Layer 9 of a small transformer language model trained on English Wikipedia (13 layers, counted from 0, width 128).
A neuron's activation on a vector x is SiLU(gate . x) times (in . x), where the dot is the dot product.
The model reads these tokens: "ash" "ing" "ton" " P" "ost" " were" " t" "ak" "ing" " not" "e"

The vector x that enters this layer's MLP at each token. A number n stands for n times 0.011.
0 "ash": -106 -153 28 -82 -121 -74 -30 -53 40 -47 61 93 -126 -20 -58 -60 51 -178 27 56 -2 52 -129 -33 -262 79 -201 -127 179 -77 219 76 147 163 245 -108 -153 282 -50 268 -56 50 147 202 1 126 52 113 67 103 144 241 -240 -253 -111 -41 -4 330 236 59 72 -86 -60 -9 53 -27 -32 143 -340 -6 133 -36 -113 72 -31 108 139 11 -289 -90 96 -16 -101 120 -96 -63 -8 49 -101 -6 -124 -117 -86 85 45 -69 -125 -20 18 -31 20 -10 70 50 331 -122 -179 -23 -38 -73 -130 137 -32 45 45 260 134 200 -4 -110 19 34 13 31 18 256 -60 -85
1 "ing": 38 -60 -51 -166 212 -83 74 125 315 -147 -15 83 -87 125 105 145 6 -177 159 41 -120 28 16 148 -5 168 -15 33 24 218 83 234 -88 123 -51 -17 -43 74 -61 47 -166 -106 97 -109 9 -94 107 30 115 95 240 27 -140 -308 -45 -54 -122 142 -63 90 -13 49 182 -5 -58 76 -82 98 32 68 63 -31 -43 -40 27 -99 -146 -17 -38 -35 75 -149 -39 99 -89 -179 -13 19 106 -148 -77 -62 -46 73 36 64 -388 -74 42 -13 -239 70 63 -68 128 -65 -13 -172 -93 -57 -15 21 -10 -45 -65 282 3 196 -40 8 35 -147 158 68 -97 29 -212 125
2 "ton": -84 -11 57 -94 -22 34 63 67 81 40 107 79 -33 31 -68 23 -80 -144 194 12 20 3 188 47 -74 -8 59 -53 175 46 143 8 -176 174 116 12 -65 10 161 78 -154 -191 80 -69 -9 -1 -65 115 35 411 48 19 -22 -368 -104 -27 -69 176 6 100 75 -12 152 -92 69 -1 -26 193 -159 -51 -16 -133 2 32 32 -20 -14 -211 120 -46 49 -48 -34 173 -7 141 -18 -75 145 -76 -168 -94 131 7 -55 -198 -244 167 9 -135 1 47 -29 -35 11 -47 6 -60 -88 29 -78 184 -64 153 26 38 3 380 7 -57 6 -183 85 -67 70 34 -107 76
3 " P": -38 204 -46 -220 -134 -38 80 30 -165 48 70 -229 37 -40 97 13 52 -76 -16 -3 59 -126 -2 40 -59 41 -7 -142 373 -57 73 135 87 119 56 -141 -67 8 -116 -150 23 -99 -63 15 -233 155 -74 -75 -18 -51 64 9 -58 -465 -85 32 3 -46 62 17 153 172 -112 120 -37 13 -31 46 -137 90 172 -1 -106 96 42 -125 -85 -139 135 91 40 -47 -37 58 -130 161 -64 36 0 -96 -39 15 -23 -94 -19 -190 -24 143 47 110 -43 -4 -26 -89 64 -101 39 -75 128 12 18 -31 -56 114 6 72 97 -93 43 51 189 -35 91 58 -78 134 93 -41
4 "ost": 61 -48 -10 -32 -56 -93 -15 -202 -10 -13 -164 30 -108 414 -147 -156 107 152 -398 40 -179 87 78 208 -43 -60 -18 -51 191 1 264 181 86 43 115 10 -108 111 177 -267 -94 -130 151 -252 76 -45 -212 -11 0 -154 -45 -131 160 -178 100 37 61 -70 45 35 92 -24 -70 -67 -36 -110 -59 -4 -170 -67 16 7 130 19 35 -220 21 -221 57 140 105 15 90 -8 -158 139 304 26 -3 101 -88 16 -35 -202 71 87 -224 96 95 -153 -121 49 -125 -20 151 -36 -53 153 -231 112 172 -5 214 -63 56 -35 290 20 40 119 194 204 -127 -36 -66 -206 5 -78
5 " were": 78 -15 67 -61 -76 12 15 115 83 -8 -52 -12 5 48 -119 103 129 -169 -30 -11 141 -230 26 43 -42 25 -11 -70 -146 61 218 9 144 -83 4 -154 -29 197 -88 -29 2 -237 150 92 -48 0 41 80 89 221 -8 -187 195 -384 18 56 -82 21 -22 26 34 13 233 115 25 3 -86 49 27 -63 90 201 55 215 66 45 72 -7 465 -56 -109 -132 16 -10 56 -22 -103 -11 -13 -60 -16 -55 17 94 -101 63 -276 90 154 -26 -80 111 -14 -38 -120 -10 -60 -68 127 71 -95 -8 -81 -24 45 -102 133 79 -75 -202 151 10 23 -3 27 14 -111 -49
6 " t": 118 -2 192 76 -167 25 -44 -52 -138 91 -58 -64 48 252 1 46 -100 -45 61 -88 88 -40 -161 -1 -208 -116 -6 -30 -150 -58 5 93 60 84 -6 -86 49 -14 -158 -63 -110 -266 -10 70 38 221 -11 67 119 -56 -167 -171 -100 -384 30 -76 -37 -305 -116 19 196 154 -9 -31 89 25 0 -86 60 290 146 121 33 118 -61 -156 -13 94 185 63 118 25 18 88 -112 -42 -30 28 -131 -121 59 67 103 146 -74 -176 12 269 1 125 113 75 -40 -204 104 -82 -46 201 -65 29 -119 -137 4 -2 33 -89 13 -68 -44 83 59 -109 6 116 39 126 -248 -43
7 "ak": 270 -31 149 254 -34 7 -104 -9 -24 153 -211 63 -29 41 -154 -180 86 88 75 5 257 192 -54 51 -133 202 -113 -46 -228 -38 210 77 -65 -127 117 -39 -24 119 102 -214 75 36 156 15 39 13 122 326 73 4 -56 47 -71 -29 35 -133 17 -116 118 -101 14 188 -33 11 120 113 5 168 -138 85 47 301 220 3 0 -20 11 7 -131 136 91 -109 118 -38 -80 109 3 216 202 -96 124 20 -54 -90 -270 -74 -150 427 -161 -84 -226 -46 104 -3 196 223 -6 27 50 -107 -63 96 81 -7 110 158 -447 26 -3 47 87 -93 158 42 169 75 76 -142
8 "ing": 161 21 2 139 -147 131 -159 161 316 -5 -72 -18 241 94 -9 78 77 -26 54 23 -1 114 54 15 31 223 70 96 -118 198 128 295 -8 -73 -26 -172 -56 223 59 90 -70 -60 116 -181 53 32 240 282 70 41 89 -46 -56 -97 -56 -152 -151 -106 22 -19 -114 145 131 -183 138 60 77 77 139 26 287 151 64 -19 -10 -55 -128 -65 -11 135 -29 -134 -134 98 -163 -151 259 224 223 28 51 88 108 56 -111 120 -298 -4 -93 95 -280 -61 109 -95 -281 11 101 -182 93 -72 -50 -111 -48 -145 -7 -121 -142 -26 -85 -54 87 48 -46 243 42 35 -52 -88
9 " not": 16 23 47 70 -33 -301 -108 -111 77 172 -48 78 -185 254 -116 40 32 -173 124 50 224 16 -152 54 -58 37 -121 -16 -80 -19 -86 59 0 -166 206 -38 -127 250 -106 57 36 -160 214 60 118 25 170 50 110 6 63 -31 252 -337 90 24 -40 82 48 227 42 89 159 12 23 -108 -44 93 -95 137 122 248 137 -7 0 -31 -70 1 145 -80 -28 28 -19 24 16 -11 129 -100 30 -95 7 65 85 197 -154 -66 -51 324 2 -57 -163 15 -89 -49 111 18 60 -262 157 60 -139 174 -147 -27 76 107 85 -69 -244 -11 194 -13 26 -94 -21 313 -94 -215
10 "e": 106 53 306 -80 159 -41 -46 77 130 -63 122 -2 -122 22 -100 52 22 102 -25 48 23 136 28 -39 -232 90 -47 -20 -426 42 281 35 11 -134 167 19 158 132 157 100 0 -3 -26 49 -295 202 199 240 142 -34 24 60 -34 -85 -46 -200 -102 82 65 190 -152 145 48 -104 79 -27 -260 234 -163 -9 -183 127 65 -2 5 9 -63 49 33 184 95 83 -84 85 94 -149 -30 61 198 40 164 72 263 -15 -123 74 -125 178 -171 -41 -215 15 -99 -199 14 -40 -199 251 -64 -216 -55 27 -263 78 -77 90 -165 -97 -60 -35 -69 -132 -5 143 30 169 -59 -3

Each question shows the input weights of one neuron of the MLP. A number n stands for n times 0.00094.

n165 gate: 96 -111 97 118 74 -93 -59 13 64 -28 -284 -83 -242 64 40 136 34 3 22 -23 -28 -34 -16 -37 -146 33 90 84 -6 57 79 22 -24 -25 -143 -36 96 43 47 146 21 27 36 157 71 3 56 -38 104 -37 -142 9 118 76 -103 18 -186 34 21 -167 -37 227 20 21 73 -6 -152 -266 -103 -24 -95 55 -82 74 27 9 -6 51 0 148 -117 61 -46 -94 72 24 -55 187 -137 -246 -179 9 81 18 -40 -16 96 291 -102 -12 -63 -13 12 50 32 161 19 -101 -140 -53 37 -67 150 104 -40 -104 -28 -64 159 -55 -159 -50 -84 102 -173 -194 165 209
n165 in: 87 161 -91 45 -128 -113 103 -158 -35 -185 82 120 -18 56 -6 43 -79 -3 -6 -158 103 162 -66 -93 104 189 -45 64 -67 98 -126 -178 218 93 -6 -108 -83 -178 -69 27 38 38 70 36 134 245 -45 -121 109 9 -168 -71 -84 -179 122 -133 -47 -57 76 -100 161 -57 -30 20 47 -6 26 128 147 17 3 48 20 37 153 47 -104 20 -30 122 -50 85 -74 -8 33 -59 -86 -82 0 86 -37 6 78 -50 100 -54 -38 -63 178 53 -106 166 -45 -75 -9 -80 -3 -88 105 6 102 -68 0 -44 140 124 12 -98 71 135 -42 139 108 70 9 -131 -156 -226
On which two tokens does it fire most, strongest first? 6 " t", 2 "ton"

n242 gate: 3 -90 112 -81 -28 29 106 -52 80 72 101 -101 172 95 169 -86 -116 -27 -31 154 37 12 90 -90 -160 -87 295 18 96 -55 -80 9 56 -130 154 -38 -51 248 125 55 56 9 -83 104 42 143 122 28 124 -9 225 -45 6 61 -38 -45 -56 -69 74 -129 -60 241 -72 -82 12 47 -3 -112 -18 109 215 21 -6 -11 -26 -116 -21 180 -128 25 57 -27 6 -69 -67 -30 158 -53 6 -33 53 111 26 168 146 18 -33 70 -8 3 -12 -12 -93 238 25 33 139 -48 24 67 63 -121 -15 3 45 -122 3 227 -89 110 -85 -15 -85 120 -183 217 17 9
n242 in: 18 47 -42 -60 -63 -50 61 -92 75 245 83 110 15 -66 170 -114 -70 -36 -22 -149 25 6 0 69 74 69 39 -41 -88 90 -104 122 -89 85 -186 -24 -78 -69 67 -100 188 76 59 141 -154 137 -76 89 96 209 62 6 48 61 56 -39 -83 -196 24 -40 208 124 -30 -94 -65 209 -118 -46 9 103 69 -129 -62 124 -175 -45 -12 0 25 -25 -3 -12 208 50 177 -104 87 -85 52 -90 56 297 85 -12 92 -64 -121 166 111 -12 64 79 159 57 -50 -111 -70 -29 18 -6 48 -47 102 137 54 -110 -30 60 -57 -15 24 9 -194 -87 37 154 -131 41
On which token does it fire most, and how strongly? 6 " t", at about 4.4

n235 gate: -27 -35 -44 9 28 145 42 134 -180 30 -113 80 -174 33 -103 34 -12 -116 49 91 76 -35 24 27 -58 -80 39 105 -41 -27 3 -21 79 -84 -18 18 9 -6 82 -81 151 130 -111 188 -39 -44 -84 136 123 12 58 62 117 89 -114 157 -224 -113 -26 -243 -69 111 -63 -140 20 20 -64 -54 6 -11 71 -77 -20 26 -23 15 -71 63 276 -298 36 29 -8 -113 -27 -138 -128 -90 98 80 -15 53 93 -65 121 30 -60 129 77 -91 -39 -67 184 185 -202 51 63 -50 141 -78 147 -86 -32 -32 -203 24 -3 6 -50 -124 30 -60 -18 162 15 256 -20 50
n235 in: 18 -124 -126 51 93 -67 -30 -70 -112 134 -146 135 -15 95 85 73 -57 109 89 218 79 -86 9 6 -64 -26 36 -35 -46 104 97 -85 56 -93 -324 108 -101 9 -75 -114 -23 20 53 197 125 -15 66 145 -51 -109 -136 94 -98 81 -58 24 -126 27 143 6 -77 -182 65 18 -172 -157 99 -46 33 -57 -3 12 125 43 40 -71 15 40 236 -115 195 -100 5 63 -63 -94 50 26 152 83 203 -83 -12 50 -21 -96 -30 -183 194 -111 -79 15 0 -146 25 -18 -93 -69 126 -108 27 -175 -20 47 -54 -76 -6 59 24 -41 -229 36 69 58 -63 90 -61 -34
On which token does it fire most? 5 " were"

n208 gate: -147 0 -187 84 29 -143 0 -115 -117 59 16 -39 47 -173 -37 -207 139 -22 58 -68 -16 179 -153 -28 73 -45 -72 -12 94 -140 -110 -101 31 94 32 -159 -71 -105 16 -6 -12 -30 86 136 124 -96 -22 22 -111 -3 -139 95 53 5 -49 -102 31 59 -12 -79 53 -78 -200 110 -27 30 70 63 94 -53 -19 3 -12 -89 -128 272 15 132 51 38 77 83 52 -35 35 -49 127 -52 -33 -127 -80 -124 203 -73 163 -138 -43 -66 -6 -64 -107 38 255 165 111 53 100 -43 16 -54 -106 -119 217 -283 -118 -13 -53 136 154 -111 142 -19 -28 157 -13 -20 229 -19
n208 in: -61 -81 -6 -6 -60 -20 20 -89 9 116 -56 133 -70 17 60 -21 158 178 36 60 53 74 58 -101 -21 -150 119 -104 -65 175 -68 176 -26 -6 30 91 9 66 -132 29 129 51 -48 335 -133 -11 -96 56 -147 66 -144 14 -9 10 -107 -57 -123 12 79 82 -52 194 42 -85 79 28 20 -30 76 -127 -26 32 17 6 -171 43 101 109 -109 6 103 -11 -29 56 3 31 0 -133 50 -178 -107 -104 48 -80 -143 -67 85 -3 45 28 100 -62 32 101 63 6 12 180 -102 -91 -183 36 -45 -192 -165 76 23 -66 169 -54 -35 76 -227 3 -155 -127 64 -147
On which token does it fire most? 0 "ash"

n144 gate: -59 3 -74 78 -58 -3 10 153 151 -29 0 87 -42 -64 -45 -50 49 -68 -123 31 33 80 -78 29 67 -12 -143 -9 -19 86 61 -10 26 -160 -87 83 133 26 131 62 275 246 -26 -89 -81 -206 33 20 -72 158 51 26 176 -14 -44 -26 42 -334 26 -17 -94 134 51 105 114 139 -188 -112 -101 -167 -119 13 38 84 90 90 -48 -128 155 -165 87 0 87 3 -92 -64 -42 -149 -200 174 208 87 -16 -246 -51 147 151 10 -30 115 -13 119 -39 65 3 13 46 86 -79 -85 -215 201 53 -103 39 -36 134 52 109 -288 -3 115 23 -83 -82 -75 -3 0
n144 in: 280 41 -57 134 13 -178 62 47 -48 -125 12 -23 95 36 60 -65 -92 12 16 -124 -22 166 -76 18 -34 -44 128 154 115 56 -39 -34 -45 89 53 -42 -170 -54 -172 9 -115 -65 194 65 237 3 18 -22 -155 -211 -36 -114 70 64 134 0 243 116 45 -43 21 -76 11 -27 -3 9 63 119 73 58 0 176 -131 23 113 124 12 44 -22 124 -18 -123 157 115 275 69 39 -131 -94 27 -41 12 -163 15 -24 82 -44 96 3 -66 6 -25 -94 -85 54 76 -40 -138 129 92 -80 6 -85 9 -82 130 46 -51 202 63 -49 228 147 -12 -83 197 21 25
On which token does it fire most, and how strongly? 2 "ton", at about 0.45

n161 gate: 163 -58 -39 -9 -170 -3 29 52 8 9 -15 22 -57 -51 17 -61 -92 -147 59 73 -78 79 -180 -134 -120 14 -43 92 -19 -96 -48 43 -65 -6 94 42 -3 -139 61 11 67 25 -154 43 94 104 -72 -273 -47 158 72 73 -60 23 -120 45 14 -3 92 -235 -97 -34 78 268 -11 95 -171 16 9 111 -17 -63 87 -149 95 102 43 -80 116 -26 26 166 -26 58 -3 -118 54 -86 102 -108 26 -9 3 -101 87 46 23 66 -3 73 -188 -95 -68 77 -122 54 32 -90 52 153 -49 15 -135 56 -9 -125 103 -93 102 183 26 43 -106 138 -156 -69 -94 -207
n161 in: -33 -20 15 39 -37 -235 -87 192 -177 48 -125 26 -36 21 88 -6 253 59 46 147 -18 133 96 -78 180 -17 -36 -90 -67 18 106 178 -41 30 -43 -93 -113 50 -97 -90 -78 -122 85 227 -3 -35 -9 67 212 -103 -128 -32 27 -39 -116 151 132 107 18 91 -71 54 -52 181 -32 -224 100 -168 15 -182 -160 -98 6 68 -48 -33 12 169 76 -27 -44 -68 -3 39 124 -91 98 -61 37 18 -28 9 -70 41 -15 33 82 116 129 -18 178 -36 -27 -116 -112 -65 -75 141 84 60 -165 -61 3 -147 30 33 -162 -109 27 -68 -51 154 27 80 -6 -62 89 62
Its three highest activations, in order, are on tokens 2 "ton", 1 "ing", 9 " not"

n141 gate: -71 68 63 13 -191 0 23 39 83 -61 -259 -59 -94 26 114 -79 -169 -153 99 -12 196 -99 248 145 69 43 -68 50 -197 13 -263 -72 -136 61 17 -54 26 67 46 71 41 116 -79 -69 -74 25 42 -59 114 -124 100 111 74 68 35 -6 54 -87 104 -79 -67 239 -3 41 60 -72 104 -157 126 110 54 -80 9 89 -120 -169 -166 90 88 -108 -189 117 80 -83 -7 -76 -157 -97 62 48 143 -48 128 -228 32 -29 141 139 115 -63 -166 130 189 -100 13 6 -88 -153 120 114 -29 -142 -72 127 13 59 -84 19 -35 76 42 39 -45 43 -49 212 -103 177
n141 in: 30 78 35 -84 81 215 3 -6 92 -48 277 -29 -6 104 35 64 36 3 -86 43 185 77 153 -102 129 37 -102 64 41 278 -12 -118 -27 -120 98 -35 -60 -122 -9 -90 -55 55 38 9 122 -142 -57 210 -49 -24 49 -38 66 -32 -137 74 133 -27 147 -52 42 -165 -11 -3 20 52 -100 6 6 -154 -148 63 158 -48 46 -27 -51 -224 106 37 53 -3 -33 127 39 162 59 88 -89 53 28 -12 -79 141 38 -69 87 -28 58 -82 197 -191 45 -165 -6 107 -54 28 136 -36 -12 -102 -14 -59 -51 36 -304 -71 -169 -50 51 -172 45 34 67 -34 142 12
On which token does it fire most, and how strongly? 7 "ak", at about 0.8

n309 gate: 150 46 21 -15 -93 -20 -36 6 -3 3 -116 32 -12 9 -12 15 24 -47 -169 28 24 -59 -81 -51 132 -146 152 -26 -14 -95 -209 97 -118 93 -123 205 95 -42 -51 105 20 174 -115 106 33 38 193 -146 32 124 -99 148 57 60 -128 136 68 -149 26 43 -75 0 -126 -12 9 -58 32 9 96 -37 -189 -250 -161 -239 -9 -77 12 -20 6 -88 -59 -115 -17 -259 -45 -147 62 108 -58 -39 -80 21 -96 -238 38 18 -79 66 38 21 -109 130 -51 72 -3 -6 72 19 0 82 -6 -43 -147 -35 -123 -15 132 145 92 -233 60 115 -15 43 -39 134 32 6
n309 in: -55 -103 -128 72 -54 158 -99 86 69 -101 -44 14 -49 100 -3 -62 -208 57 39 -52 -132 114 75 119 -80 50 9 65 -28 62 -28 -228 134 131 119 71 -32 3 298 166 90 -8 -37 -53 -110 -134 149 103 6 -137 188 20 75 -25 -87 6 -63 84 -74 -68 -35 -130 5 17 -23 132 23 -28 -12 -8 26 -161 62 50 121 100 -103 36 -126 91 129 -83 -51 147 -155 128 -95 -76 45 77 -33 46 -25 9 -40 72 42 79 -101 34 67 -123 124 101 -48 112 96 -146 -23 114 113 -51 213 94 0 -82 -78 -195 -195 -31 38 -41 35 122 18 6 36 24
On which token does it fire most? 5 " were"

n209 gate: 156 -67 -94 -36 110 -23 -305 64 -111 -10 -51 70 113 -10 -26 27 77 -3 20 53 13 111 -189 139 136 -6 189 -87 -42 105 52 -77 -114 -70 -7 45 -33 -132 -40 20 90 42 -39 -27 261 56 -127 37 162 -141 122 183 179 15 84 -62 -49 20 -110 -131 43 219 -79 -45 146 -132 -29 -206 20 148 46 33 68 -101 -16 -92 -43 118 87 30 220 91 -125 -211 84 13 3 48 -67 20 -38 -227 55 192 118 153 85 -49 -131 -55 3 40 -83 -153 -266 79 -100 129 -160 -184 130 -123 221 -82 -56 77 130 -53 164 -118 20 -7 -63 71 30 -35 80 45
n209 in: 70 -45 26 50 223 -103 -142 -36 75 -94 -48 25 73 32 110 -96 68 -26 -93 -28 158 -81 -35 -56 57 -39 132 9 -148 -66 121 -184 55 156 -111 77 134 128 47 -50 11 -17 89 -98 190 151 -160 -48 31 -12 63 122 44 -39 -66 128 35 105 26 12 190 159 131 -186 -9 -120 -32 34 174 131 -70 -12 -97 -75 36 38 154 73 -140 -182 -9 138 84 14 -71 3 -9 23 116 67 -154 -12 54 92 0 126 -94 -43 -134 -135 0 178 120 44 -196 50 -38 222 -41 38 21 111 88 -69 187 -48 44 0 -23 12 44 41 62 120 -128 -21 -85 -33
On which token does it fire most, and how strongly? 4 "ost", at about 1.2